Layer 5 of a small transformer language model trained on English Wikipedia (12 layers, counted from 0, width 64).
A neuron adds its activation times its output weights to the MLP's output. To switch it off is to set its activation to zero at one token and run the rest of the model.

Output weights of the MLP neurons that the questions are about. A number n stands for n times 0.0028.
n26: 11 -25 13 -15 37 19 -7 9 -49 -23 11 12 -26 -4 -14 36 46 -2 21 53 -27 -6 11 -13 54 41 -46 -51 29 12 10 -64 -12 -26 -16 33 6 -11 -5 3 -34 -20 1 16 13 21 40 28 -51 22 32 21 0 -5 4 12 4 6 17 -5 -33 23 42 0
n28: -18 29 30 -27 25 -35 11 33 -39 14 52 -57 22 26 -4 19 22 23 -12 -31 -3 22 8 -25 -36 -1 36 8 21 26 53 -1 -32 -11 15 19 16 -5 9 8 -15 8 -24 -2 37 27 -31 -16 33 -23 39 -1 39 -63 11 21 12 -12 13 -21 13 -52 9 1
n44: -9 48 23 -35 31 2 36 -14 7 13 8 8 19 55 9 16 46 -18 59 50 39 10 -52 58 -17 48 27 40 8 -41 -26 1 -11 4 32 -1 19 58 -20 -10 -15 -42 -37 -22 -10 -30 -20 -33 30 -54 -22 34 27 92 -28 -7 -2 0 22 -44 29 -26 -6 8
n67: 1 -32 -49 6 -22 13 4 2 5 -39 -5 11 -15 11 -14 19 4 -8 31 14 -5 -43 -3 43 36 21 -29 61 6 -28 -39 30 -45 -9 57 55 20 -7 -22 10 21 -4 4 -25 -35 16 -29 33 7 -16 -56 32 37 -21 17 -53 42 -21 34 -18 -31 0 1 15
n75: -24 -91 0 65 -20 -14 29 12 -1 -7 5 -4 -6 16 -9 -2 14 16 19 21 -27 52 11 41 -17 24 -25 -56 -14 1 18 17 28 11 -41 43 23 19 0 -6 -44 19 1 -22 16 -3 29 -40 33 -7 -13 -3 5 -21 47 -18 5 -10 0 -35 20 27 50 13
n92: 31 -58 -21 20 26 7 27 -2 -12 20 -2 -17 -28 3 25 4 3 12 0 -21 -10 53 46 -28 -7 -37 -56 -6 21 7 13 -41 39 16 -18 -4 33 -28 40 0 0 7 14 -5 6 -51 57 -3 -32 -18 16 22 25 -37 13 15 24 -8 21 -33 -4 39 55 -4
n104: -2 44 -6 -12 7 -18 46 -18 27 -1 2 14 3 30 15 -18 34 -23 27 13 -13 -29 9 52 9 -5 7 42 -13 -15 -28 -16 -55 25 21 -17 -1 0 15 -3 -22 -17 -26 3 -10 44 -17 -15 -26 -11 30 -20 20 12 -62 -17 14 8 -36 25 -30 -24 7 18
n122: -31 6 10 33 2 27 30 28 -39 -11 -44 21 17 -38 46 76 13 25 23 -26 -3 22 -32 -33 -48 -1 -1 35 -17 -31 20 -10 -26 13 -19 16 14 13 -8 26 15 8 -27 -13 -71 -9 46 -3 -13 20 -2 16 -23 -32 26 -16 -3 -22 59 35 27 31 -41 -8
n132: -49 1 37 5 -2 -1 -38 35 15 44 -25 -56 -44 -4 -7 21 -18 4 -32 26 12 13 9 -21 24 -7 21 43 43 21 28 31 -2 19 -4 -31 33 -22 -45 -21 -26 -15 -21 -17 -13 -3 3 -3 -13 2 5 3 -30 -8 12 1 -30 21 -40 -17 -64 -43 -24 -14
n151: -29 12 -17 -42 18 -12 42 1 23 6 23 -3 -1 10 -18 51 -51 47 28 54 5 -9 4 -45 -24 25 17 -41 21 -77 -29 -19 -2 -18 -9 -6 14 23 -45 20 -34 44 2 39 -4 -35 -9 3 -4 -28 12 -37 -36 -30 -35 21 23 6 1 -3 -39 39 -37 -23
n169: 18 44 4 25 25 13 36 -8 -1 41 -8 -10 -28 -59 -19 48 33 -19 -9 0 28 12 8 2 -73 -15 -26 0 7 -6 -21 -24 -7 36 -9 58 -2 11 24 -38 1 13 -26 -16 -32 11 15 69 -25 24 -13 16 -12 41 -21 28 -20 -26 37 15 -4 -2 8 -34
n173: 28 -5 -37 27 -25 25 -29 -33 -21 -5 -34 -4 -29 -3 -25 -8 -9 43 -15 -16 61 4 6 0 -34 -2 37 -38 32 -25 45 18 12 7 -41 4 -24 0 -24 -11 6 46 -13 -8 9 -44 26 0 18 -18 2 -35 0 10 39 72 4 -16 1 -24 25 54 -12 -24
n183: 39 -3 -47 36 50 18 -10 -30 -28 29 -21 9 -45 -20 -28 -23 -4 3 0 -24 -62 4 16 -34 -32 -50 31 29 -12 -28 32 40 -5 -45 7 5 50 -23 45 36 37 16 14 6 -13 -19 5 -29 21 65 18 -16 -13 52 -12 39 14 -42 -12 -22 -5 17 21 35
n201: -30 -61 -38 31 1 -11 81 41 5 -35 -17 24 -21 5 -23 -34 -13 2 -11 12 1 25 7 -20 -12 3 -15 6 30 -4 3 3 43 -25 50 15 -16 45 3 -15 -4 8 8 23 2 29 -1 -8 -42 -31 65 10 15 12 -41 -27 -40 58 -61 54 -66 -19 3 18
n208: -5 26 -50 -65 -11 20 32 -3 -16 -17 -34 10 -26 2 8 -23 -21 30 -31 42 12 7 31 -14 -25 -8 -39 9 -21 -7 32 -52 -1 8 8 35 9 -35 3 -31 26 8 25 -4 59 -21 -33 3 -33 -8 2 -15 -30 62 69 45 63 -6 53 12 15 0 20 -35
n253: 30 38 -9 -50 -23 -4 0 37 25 32 -16 -38 -46 15 64 -13 29 4 26 -9 3 -14 -5 -17 10 -4 63 0 -12 5 -30 41 -10 -11 17 -6 -17 -17 -2 48 -38 0 -19 -40 -11 -27 -26 8 54 -42 -2 18 -8 -47 -24 -23 13 -93 -62 23 -32 -32 -1 45

Each question names a token from some text and the token that comes next. It shows the activations a of the neurons there, in the order above. A number n stands for n times 0.045.

Then comes g, the gradient of the next token's log-probability with respect to the MLP's output, scaled to length 1. A neuron's effect is roughly proportional to its activation times (output weights . g). A number n stands for n times 0.005.

"l", then "an "
a: 20 0 3 38 -10 -18 3 -3 -3 0 -2 -23 -39 5 2 -7
g: -26 -1 29 46 -1 15 17 -6 -16 -27 -56 10 22 3 -18 39 -39 29 33 -7 5 19 -22 -23 -4 24 -6 -27 4 25 24 -14 -22 33 14 -5 6 -15 42 -49 6 -32 0 2 -19 27 11 39 -54 -11 46 14 25 -13 9 -9 -43 -4 14 -43 25 -16 -23 1
Which two neurons, each switched off alone, lower its probability most, in order? n183, n26

"the ", then "c"
a: -1 5 -7 9 -3 -4 -27 2 -30 0 -2 3 5 -2 11 -20
g: 14 0 18 -35 8 9 -23 4 19 -6 32 -35 8 -33 46 68 -9 -5 3 -8 -10 21 47 -5 -8 2 8 -21 28 12 -6 12 27 2 39 0 -27 -12 19 4 9 -33 25 15 25 -30 -61 3 -14 37 -14 -2 17 -11 22 -29 5 -33 38 -8 -26 48 3 49
Switching off which neuron hurts the next token most? n104

"0 ", then "|"
a: 0 -1 4 0 -7 -33 -5 -1 7 2 -25 -23 -3 -1 -53 3
g: -10 -20 14 11 -31 12 -1 8 17 -22 -21 -11 -3 4 -20 46 19 -70 7 4 36 16 17 -46 23 -15 31 8 37 -12 -3 -47 2 -15 -39 -21 -15 28 24 5 -15 36 -30 -17 -16 -4 27 -9 18 5 47 -32 -37 24 2 -6 -27 -17 48 0 -5 -8 -17 49
Switching off which neuron hurts the next token most? n208

" ", then "2"
a: 3 4 5 0 -7 -30 10 1 10 7 -16 -13 6 -29 -5 -7
g: -11 29 12 -42 8 -34 -62 -60 9 13 41 -13 8 58 8 13 -8 -28 -12 32 -13 29 18 2 -9 -16 7 -14 28 -5 10 27 -2 -3 -32 -57 13 -16 -22 -20 9 -6 -33 36 -15 -25 1 -5 26 11 -50 -20 -20 21 9 -18 3 -43 -10 -21 17 16 8 13
Switching off which neuron hurts the next token most? n201

"il", then "le"
a: -3 28 3 2 -5 -27 10 -1 0 4 -51 -25 15 -8 12 2
g: 3 22 40 -9 4 39 27 24 -21 26 30 -21 -31 36 -9 30 -29 26 19 -6 -25 -21 -47 5 44 2 7 -14 -7 18 23 -19 -33 7 -14 12 -25 -4 -8 29 -25 -41 -43 4 2 19 19 -25 17 14 25 29 53 -2 12 -36 9 5 13 2 -52 -8 44 29
Which neuron, switched off, raises the next token's probability most? n208

"ir ", then "Ar"
a: -10 -2 -18 -7 1 3 -7 0 1 13 0 -33 -25 0 0 -6
g: -20 -4 -15 -2 21 -4 62 -3 -8 -29 7 4 -10 5 -33 10 7 -10 59 -23 30 -23 -44 8 6 32 -16 80 -2 -23 -25 1 1 -19 -31 -35 28 4 -18 1 -12 13 -18 26 -1 11 20 -17 14 19 13 9 24 -14 -21 -52 -30 4 -18 6 -36 40 -27 31
Which two neurons, each switched off alone, lower its probability most, in order? n173, n151

"m", then "od"
a: -6 -1 1 15 12 -29 -1 -3 -3 -6 0 12 -9 0 -4 -2
g: 5 9 14 29 16 -7 14 -14 2 21 -23 29 11 -2 40 2 14 -16 -16 34 -19 2 -11 3 11 15 14 -37 -31 41 -30 20 33 18 6 3 -20 16 -8 -22 -15 4 -14 -4 20 -39 34 27 36 -62 40 4 -14 16 -18 11 61 58 -19 8 38 -38 -6 37
Which two neurons, each switched off alone, lower its probability most, in order? n183, n75

"ord", then ", "
a: 4 -1 8 10 -5 -13 3 -2 19 -36 -25 -36 -17 -1 1 6
g: 14 -2 30 -23 1 -32 4 29 12 13 -32 -13 -40 36 -35 -38 -16 46 -10 -30 -18 35 -5 28 5 -3 15 6 1 5 -30 -8 -8 -15 59 -25 55 -6 14 19 1 -14 -20 -19 -9 8 -1 -29 15 24 60 -19 47 -40 19 -14 3 4 47 10 -18 -20 3 -1
Which neuron, switched off, raises the next token's probability most? n183

"on ", then "w"
a: -1 -2 -21 -7 -6 -40 -12 1 9 -1 0 -20 9 -1 28 -9
g: 15 -16 59 25 7 -20 0 -9 -8 -11 -13 5 25 -47 -40 10 -15 -19 -6 -38 -16 12 -8 -10 -55 -5 -1 -2 -17 17 10 -29 -21 24 1 30 18 3 2 -28 7 13 -64 48 -12 23 -6 -8 7 -22 18 10 -34 0 40 45 29 -64 -19 16 22 -6 -5 -17
Switching off which neuron hurts the next token most? n44

"F", then "."
a: -9 -4 3 13 -5 -26 6 -2 14 -5 -69 -80 0 -1 -2 1
g: -27 -26 -8 15 -25 -32 -17 -4 17 14 19 -61 -33 2 18 5 -11 7 74 27 13 32 10 10 3 -6 23 -9 42 -32 -12 25 -11 -16 -20 -56 -9 -19 18 -24 -7 13 -9 2 4 -7 18 -33 7 -31 -3 -20 -4 17 42 5 -41 -4 44 12 11 51 -18 34
Switching off which neuron hurts the next token most? n169

"e ", then "the "
a: 1 -3 -37 -3 -2 9 -19 -1 -1 2 1 -1 0 0 9 -27
g: 5 -32 -4 -10 -18 6 -11 25 15 -42 -18 22 0 7 -39 11 -35 22 -37 -15 19 -4 14 -13 -35 39 -3 -27 33 28 9 -39 -18 22 -12 36 39 9 29 -32 2 -2 -11 11 56 55 -6 -14 -10 -5 -8 12 -28 -24 -1 -35 -25 19 17 -12 50 -28 -45 16
Switching off which neuron hurts the next token most? n253

"d ", then "| "
a: 7 16 14 -3 0 -16 -37 -2 26 -29 1 -16 10 -10 7 -4
g: 27 -47 25 32 -16 10 -13 15 11 17 -1 19 -7 8 43 15 -24 14 34 -12 8 -9 -52 -41 -5 -2 -32 -5 6 48 -29 -28 -4 8 -17 22 -4 -4 15 -25 19 -2 -14 4 22 -4 34 -17 -1 -13 -22 43 14 3 37 19 -59 22 17 -14 -43 -55 25 -39
Switching off which neuron hurts the next token most? n104

"\n", then "C"
a: 0 -2 0 4 -14 4 -23 -6 -40 1 0 -4 -1 1 14 -57
g: 16 -37 17 33 45 37 -18 61 44 7 -20 40 5 -7 -19 9 -30 -11 -10 4 -10 14 35 -18 -7 28 23 -39 -11 -9 10 16 40 40 -15 28 14 -9 36 17 35 -11 22 1 6 2 38 -5 7 32 -24 2 -10 -33 -34 14 -16 -20 48 23 15 30 22 -5
Which two neurons, each switched off alone, lower its probability most, in order? n253, n104

"t", then "\n"
a: 3 -1 9 5 5 -20 12 -1 -2 1 1 -7 -21 -5 -6 -4
g: -27 29 -48 -21 -10 -18 15 -50 -24 -20 33 -17 -38 -26 28 2 -7 16 44 11 -3 -41 19 -19 -6 -1 13 -21 -1 1 -11 -3 15 8 -52 13 8 14 8 -3 11 44 29 -11 -6 -4 -14 19 -46 11 7 -10 -23 -26 27 36 3 -17 13 12 43 23 -43 64
Switching off which neuron hurts the next token most? n201

"s ", then "v"
a: 1 -2 -32 2 -6 -18 -14 -24 18 0 -6 -13 14 -1 -13 -2
g: 2 -10 -5 23 26 40 -29 30 -20 -6 2 -8 -33 -20 -19 -29 -18 3 -45 -29 29 2 -3 -21 -38 18 8 16 -42 27 38 -6 12 39 37 1 7 12 -12 1 -10 -13 22 30 26 44 -14 15 -12 15 -4 14 41 -35 36 -11 33 2 6 3 72 -16 -44 8
Which two neurons, each switched off alone, lower its probability most, in order? n44, n104

" ", then "Ch"
a: -4 0 -16 1 -6 -52 4 3 -11 -1 -55 5 -8 -1 -4 4
g: -8 37 8 -32 20 3 9 -16 -2 -2 35 43 -28 22 -28 -40 -21 14 22 11 -14 21 61 -46 16 48 20 18 -52 -22 34 24 39 13 -9 -10 43 27 7 -4 7 10 30 -22 12 2 -48 6 10 -4 13 -18 15 -14 -43 -13 2 -39 9 3 15 9 -21 15
Which two neurons, each switched off alone, lower its probability most, in order? n169, n92

"igh", then "t"
a: 2 2 -9 0 -8 -11 -13 -95 24 -3 -44 -28 0 2 2 -5
g: 30 12 -35 12 -11 62 -36 9 -63 -30 56 29 27 7 -12 -46 -15 -18 5 42 -11 -46 -4 20 15 9 11 23 7 -27 13 6 28 14 22 -25 -52 -30 22 18 -19 -26 7 -7 21 10 20 5 12 4 -21 9 14 3 13 16 24 27 -11 -18 -10 35 21 13
Which two neurons, each switched off alone, lower its probability most, in order? n122, n169

"\n\n", then "==="
a: -2 1 -2 5 -9 4 -49 -1 -28 0 1 -1 -2 4 40 -56
g: -9 -1 14 -13 -7 -66 -34 22 39 10 -3 12 11 -22 25 33 28 -30 -14 -27 -4 -44 11 5 -27 7 6 -7 -2 -49 51 7 -40 -12 -3 -19 6 10 -1 27 23 -7 -1 -21 2 32 1 3 10 -4 -2 46 -18 -24 15 14 42 -8 9 50 62 25 -27 24
Switching off which neuron hurts the next token most? n132

"Ar", then "m"
a: -12 7 -3 -20 -23 -27 6 -35 -5 0 -40 -51 1 -1 -6 -14
g: 34 -6 -3 45 -24 8 16 44 32 35 10 3 9 -14 17 -39 16 30 -37 -1 29 23 -62 -24 33 -48 -42 9 -18 -25 -1 4 5 6 -22 16 29 30 -29 -5 45 18 -9 -12 -8 -18 -44 25 5 3 2 19 -5 -30 -29 -38 16 32 3 -4 -16 5 -29 1
Which neuron, switched off, raises the next token's probability most? n122

"ent", then "uc"
a: -9 -1 10 -2 6 -8 6 1 -3 -52 -2 -58 1 -2 -16 -4
g: -6 36 12 2 -25 5 24 35 -52 -55 -25 8 1 24 -24 5 14 -72 -47 -17 -35 -26 -8 39 42 10 -2 12 -16 31 -16 44 -21 -10 5 -19 4 -10 33 38 -8 9 43 10 13 13 -1 -13 -24 -7 -20 -3 30 -13 37 5 -10 12 -6 -22 13 16 27 -11
Which two neurons, each switched off alone, lower its probability most, in order? n151, n173

"P", then "op"
a: -10 2 5 16 -17 -14 11 -20 7 2 -25 -24 8 -5 -18 -2
g: -23 24 -16 -43 -28 4 49 -18 41 -46 0 -10 -11 -15 25 -26 27 -24 7 33 1 -40 -2 30 7 -6 -36 30 -30 28 36 38 -19 -33 -30 5 -3 -36 15 -27 -3 -8 2 2 19 -19 -38 10 35 -5 -25 6 15 -36 35 -11 30 44 -12 23 -16 9 13 -4
Which neuron, switched off, raises the next token's probability most? n208

"ay", then "ers "
a: 0 -1 10 -16 -7 -26 10 -15 1 -14 -30 -61 -4 -3 1 0
g: -2 20 17 4 -27 -6 39 21 30 -11 -53 -14 -41 -23 -3 3 -32 10 17 -14 9 -8 40 7 23 -28 -7 -3 -15 -3 -17 0 15 83 -40 26 18 -30 -10 -9 -56 -19 -16 13 -18 40 -4 -10 8 18 -57 -3 16 -2 -15 -17 -7 -31 -29 -5 14 -35 7 -20
Switching off which neuron hurts the next token most? n173

"th", then "is "
a: -4 -6 4 15 9 1 13 1 19 -8 -5 3 1 3 -1 5
g: -2 -8 54 19 41 -23 -26 23 6 -17 56 15 -21 -19 21 -10 27 18 -11 -15 -50 -3 -18 -20 -20 41 20 -1 -10 -14 14 22 -26 15 23 -41 10 -14 31 -26 3 -13 0 -7 23 -10 -18 -22 -13 43 -28 10 -15 8 46 -41 11 7 -17 38 -17 18 55 29
Switching off which neuron hurts the next token most? n151

"or ", then "ex"
a: -1 0 -52 -1 0 -4 3 2 1 8 4 5 -25 -4 -2 0
g: -13 4 -12 -26 1 -20 -21 62 17 -31 -5 1 -12 -9 -17 -56 32 -17 11 18 1 -2 6 41 11 20 -31 12 3 15 59 -7 4 67 8 -18 3 9 -23 11 -48 22 32 6 -20 -14 -18 -29 8 21 -31 4 -25 35 21 -1 2 -4 -32 3 -49 34 28 12
Switching off which neuron hurts the next token most? n183

"| ", then "0 "
a: 1 0 10 -25 -21 -25 1 2 9 2 -34 0 -1 2 -21 2
g: -18 20 -16 -28 -5 -13 13 39 16 -13 25 23 7 29 -26 -14 -2 5 -8 3 -17 -19 -16 54 29 -5 -33 50 -23 -17 -41 14 -37 -16 3 -51 14 8 -42 17 6 10 -16 -36 -39 28 -9 -32 -10 14 -42 14 4 12 -22 -34 4 39 -32 26 -40 -25 24 17
Which neuron, switched off, raises the next token's probability most? n67

"t ", then "in "
a: -1 3 -16 9 2 -18 -50 0 21 0 0 -13 1 -1 -15 -4
g: 24 -12 32 29 2 -27 13 -28 -29 16 -2 36 10 -23 19 37 -37 25 49 -14 -32 17 -31 -39 13 -40 14 -6 -10 -11 -36 -20 -51 1 21 -14 -18 -5 16 0 13 -11 -19 5 -55 -36 31 12 -30 -15 38 8 -36 20 -4 -21 -37 3 20 -13 -28 -3 -9 -34
Switching off which neuron hurts the next token most? n208

"m", then "al"
a: 3 -5 -2 -2 19 -2 -22 -1 4 -15 -1 -27 -7 -7 -35 -5
g: -8 -38 -8 53 3 5 39 7 -23 -2 0 7 17 28 -36 4 -22 -27 -2 -3 -2 1 27 43 -44 22 29 37 6 -24 -19 -33 1 7 -3 -43 42 -14 -13 -42 -14 -38 26 17 35 -42 -4 14 38 -33 5 -12 -33 3 3 -11 -18 42 4 -11 -16 5 -23 -45
Switching off which neuron hurts the next token most? n75

"or", then "e "
a: 0 -4 8 3 6 -13 1 0 6 -7 -6 -10 12 1 -1 -17
g: 36 32 -35 -23 -3 23 -25 -43 -32 -32 -12 -6 61 35 -9 38 -18 27 -6 29 -17 -4 -4 -17 0 1 -49 -4 12 18 -8 -24 11 -29 -17 39 8 -10 -6 -15 13 -14 6 5 9 37 -51 -16 -27 25 -9 20 37 -18 1 64 -30 -30 0 6 -6 7 22 16
Switching off which neuron hurts the next token most? n253

"con", then "s"
a: -2 0 -1 20 5 -2 2 -1 23 -3 -9 -1 1 -6 1 -9
g: -18 -31 13 17 11 -14 -37 -26 28 4 -20 6 -15 7 3 70 8 -3 -15 -39 5 9 4 -22 12 22 2 -67 6 -2 -36 -7 6 30 -29 37 9 5 -29 10 53 -3 -16 15 -9 -23 3 7 -16 -6 11 -17 -21 11 77 34 14 -13 -25 -34 -13 -23 -11 32
Switching off which neuron hurts the next token most? n132

"M", then "it"
a: -10 5 2 -43 -21 -19 10 3 8 -3 -25 -15 2 -7 -21 -1
g: 8 15 1 8 13 4 10 18 -11 35 0 25 40 -7 2 3 2 -4 -42 39 3 17 65 -16 -3 37 -25 -19 45 35 7 13 44 -10 -11 16 22 -24 -4 -25 3 -24 33 -23 -18 1 11 -61 5 72 -15 -10 -9 -33 -22 18 0 16 -14 9 22 27 37 -17
Switching off which neuron hurts the next token most? n67

"W", then " "
a: -10 9 15 -17 -31 -47 9 7 -1 0 -39 -16 6 0 0 -3
g: -4 -19 24 13 -22 -10 -6 -36 17 34 -21 27 -1 -16 -17 -26 -43 -2 -1 -9 9 33 -14 -34 33 20 59 -9 11 13 37 -19 -36 31 20 -3 27 -9 13 18 41 9 -8 11 19 38 22 48 11 16 6 14 39 13 -23 52 23 -24 -9 -4 31 -46 21 32
Switching off which neuron hurts the next token most? n75

"| ", then "1 "
a: 2 -1 11 -34 -21 -24 2 2 10 3 -30 -2 -5 3 -21 1
g: -26 59 3 -42 -28 -7 22 54 -8 -45 24 17 -10 21 -39 -13 -12 6 -20 -13 -21 -14 -21 33 36 17 -37 39 -23 4 -37 -4 -47 9 -2 -47 23 -14 -25 7 0 -16 2 -12 -35 38 -12 -9 -6 12 -31 -3 -14 1 -22 -21 -8 25 -20 -12 -42 -26 8 17
Which neuron, switched off, raises the next token's probability most? n67

"ce ", then "of"
a: 0 0 -36 -3 0 -7 -12 -11 36 0 -8 -20 22 2 -5 -4
g: 47 -9 14 -41 7 11 -53 -13 30 -32 -4 24 8 -2 -11 -10 23 -40 -15 -24 -64 -6 -13 -41 -6 29 11 -31 38 -2 14 -43 26 26 25 10 -1 -23 -17 -31 3 -8 -5 34 -9 -10 9 -7 20 6 -33 -14 5 8 15 -9 29 25 -40 2 29 49 2 -41
Switching off which neuron hurts the next token most? n44

"po", then "in"
a: 0 0 -4 2 7 1 -4 -1 32 7 -17 -31 -1 -9 7 -1
g: 18 15 18 37 13 23 35 24 -20 7 14 26 11 -12 -15 41 22 -29 -1 15 -30 15 -38 -9 14 -16 -32 26 32 9 -6 -13 35 44 14 -50 15 15 16 -9 13 3 21 -2 -11 -23 -8 17 20 16 1 -83 1 46 44 -7 31 -6 36 -8 7 -23 -28 -22
Switching off which neuron hurts the next token most? n173

"em", then "or"
a: -23 3 0 15 -1 1 3 -2 9 -1 4 -6 -11 -1 1 -12
g: 21 -30 -6 -6 8 -11 -1 36 -7 17 0 30 18 13 -44 64 21 -13 -10 -5 0 25 23 -7 -13 -7 0 -4 -11 -33 14 -3 -24 19 30 -30 36 38 27 -15 23 -15 -7 28 -14 -1 -38 -56 20 -40 28 35 32 7 -6 -19 37 48 39 -15 -1 -28 -35 13
Switching off which neuron hurts the next token most? n253

"k", then "aw"
a: 2 7 10 11 -2 -26 11 2 0 -8 -14 -16 -2 -1 -17 0
g: -11 -26 12 -43 22 -11 -4 28 13 -20 23 39 1 14 -9 -14 -39 -48 40 -33 -36 -28 -29 37 6 20 -15 10 -16 13 -14 -1 19 27 25 12 53 -14 -23 -6 37 -9 -11 22 -7 -10 -3 13 39 14 -39 4 7 17 67 -12 -33 -19 -4 38 -9 -26 -21 16
Switching off which neuron hurts the next token most? n92

"the ", then "se"
a: -1 3 -8 7 -1 -1 -32 5 -28 1 0 2 7 -3 19 -22
g: -20 -9 2 -33 -35 -16 20 -6 3 -37 10 17 -14 5 22 62 -6 -8 6 14 11 -37 -6 -25 10 47 -14 -18 -21 -26 -7 8 -3 -33 -6 -17 -17 10 -12 31 -38 5 -4 26 -15 15 -34 24 -19 21 64 47 8 -28 -9 31 13 -55 -40 23 32 -32 -1 4
Which neuron, switched off, raises the next token's probability most? n253

"B", then "ro"
a: -11 2 6 0 -45 -39 10 6 3 1 -20 -2 7 -1 9 0
g: -5 -13 -31 9 8 32 -3 39 34 -15 -3 -6 2 -14 -5 4 9 -32 12 -28 11 21 -1 -13 39 13 12 -31 9 17 -21 -30 11 43 8 1 -52 -47 11 1 -32 -46 -64 30 23 14 -36 3 29 -4 67 11 7 6 2 50 -1 22 16 -12 8 -16 3 21
Switching off which neuron hurts the next token most? n75

"a ", then "5"
a: -1 5 -21 1 0 4 -18 -13 -23 0 -1 2 0 -5 1 -21
g: -5 -11 36 -3 -21 8 -1 -34 20 38 14 22 -33 65 -18 16 24 2 -47 31 -26 -16 -13 17 19 -20 26 18 48 -33 17 4 -8 -9 -10 5 21 5 -9 14 11 16 -39 41 24 31 42 13 28 4 -22 34 15 13 -14 7 6 17 1 35 -45 -50 16 13
Switching off which neuron hurts the next token most? n122

"| ", then "F"
a: 0 0 -3 7 -5 8 -40 0 -2 4 -4 11 3 2 61 -70
g: 5 -21 36 30 41 67 -3 39 -6 66 -17 35 -15 50 12 -21 -30 40 -23 1 -7 -17 1 -13 -6 21 3 22 -14 24 20 -21 -20 1 -18 -24 10 20 6 15 -6 24 -21 21 -23 37 13 -10 -5 -8 -20 -37 -7 -8 -3 -20 -17 -16 25 9 47 20 -6 -47
Switching off which neuron hurts the next token most? n253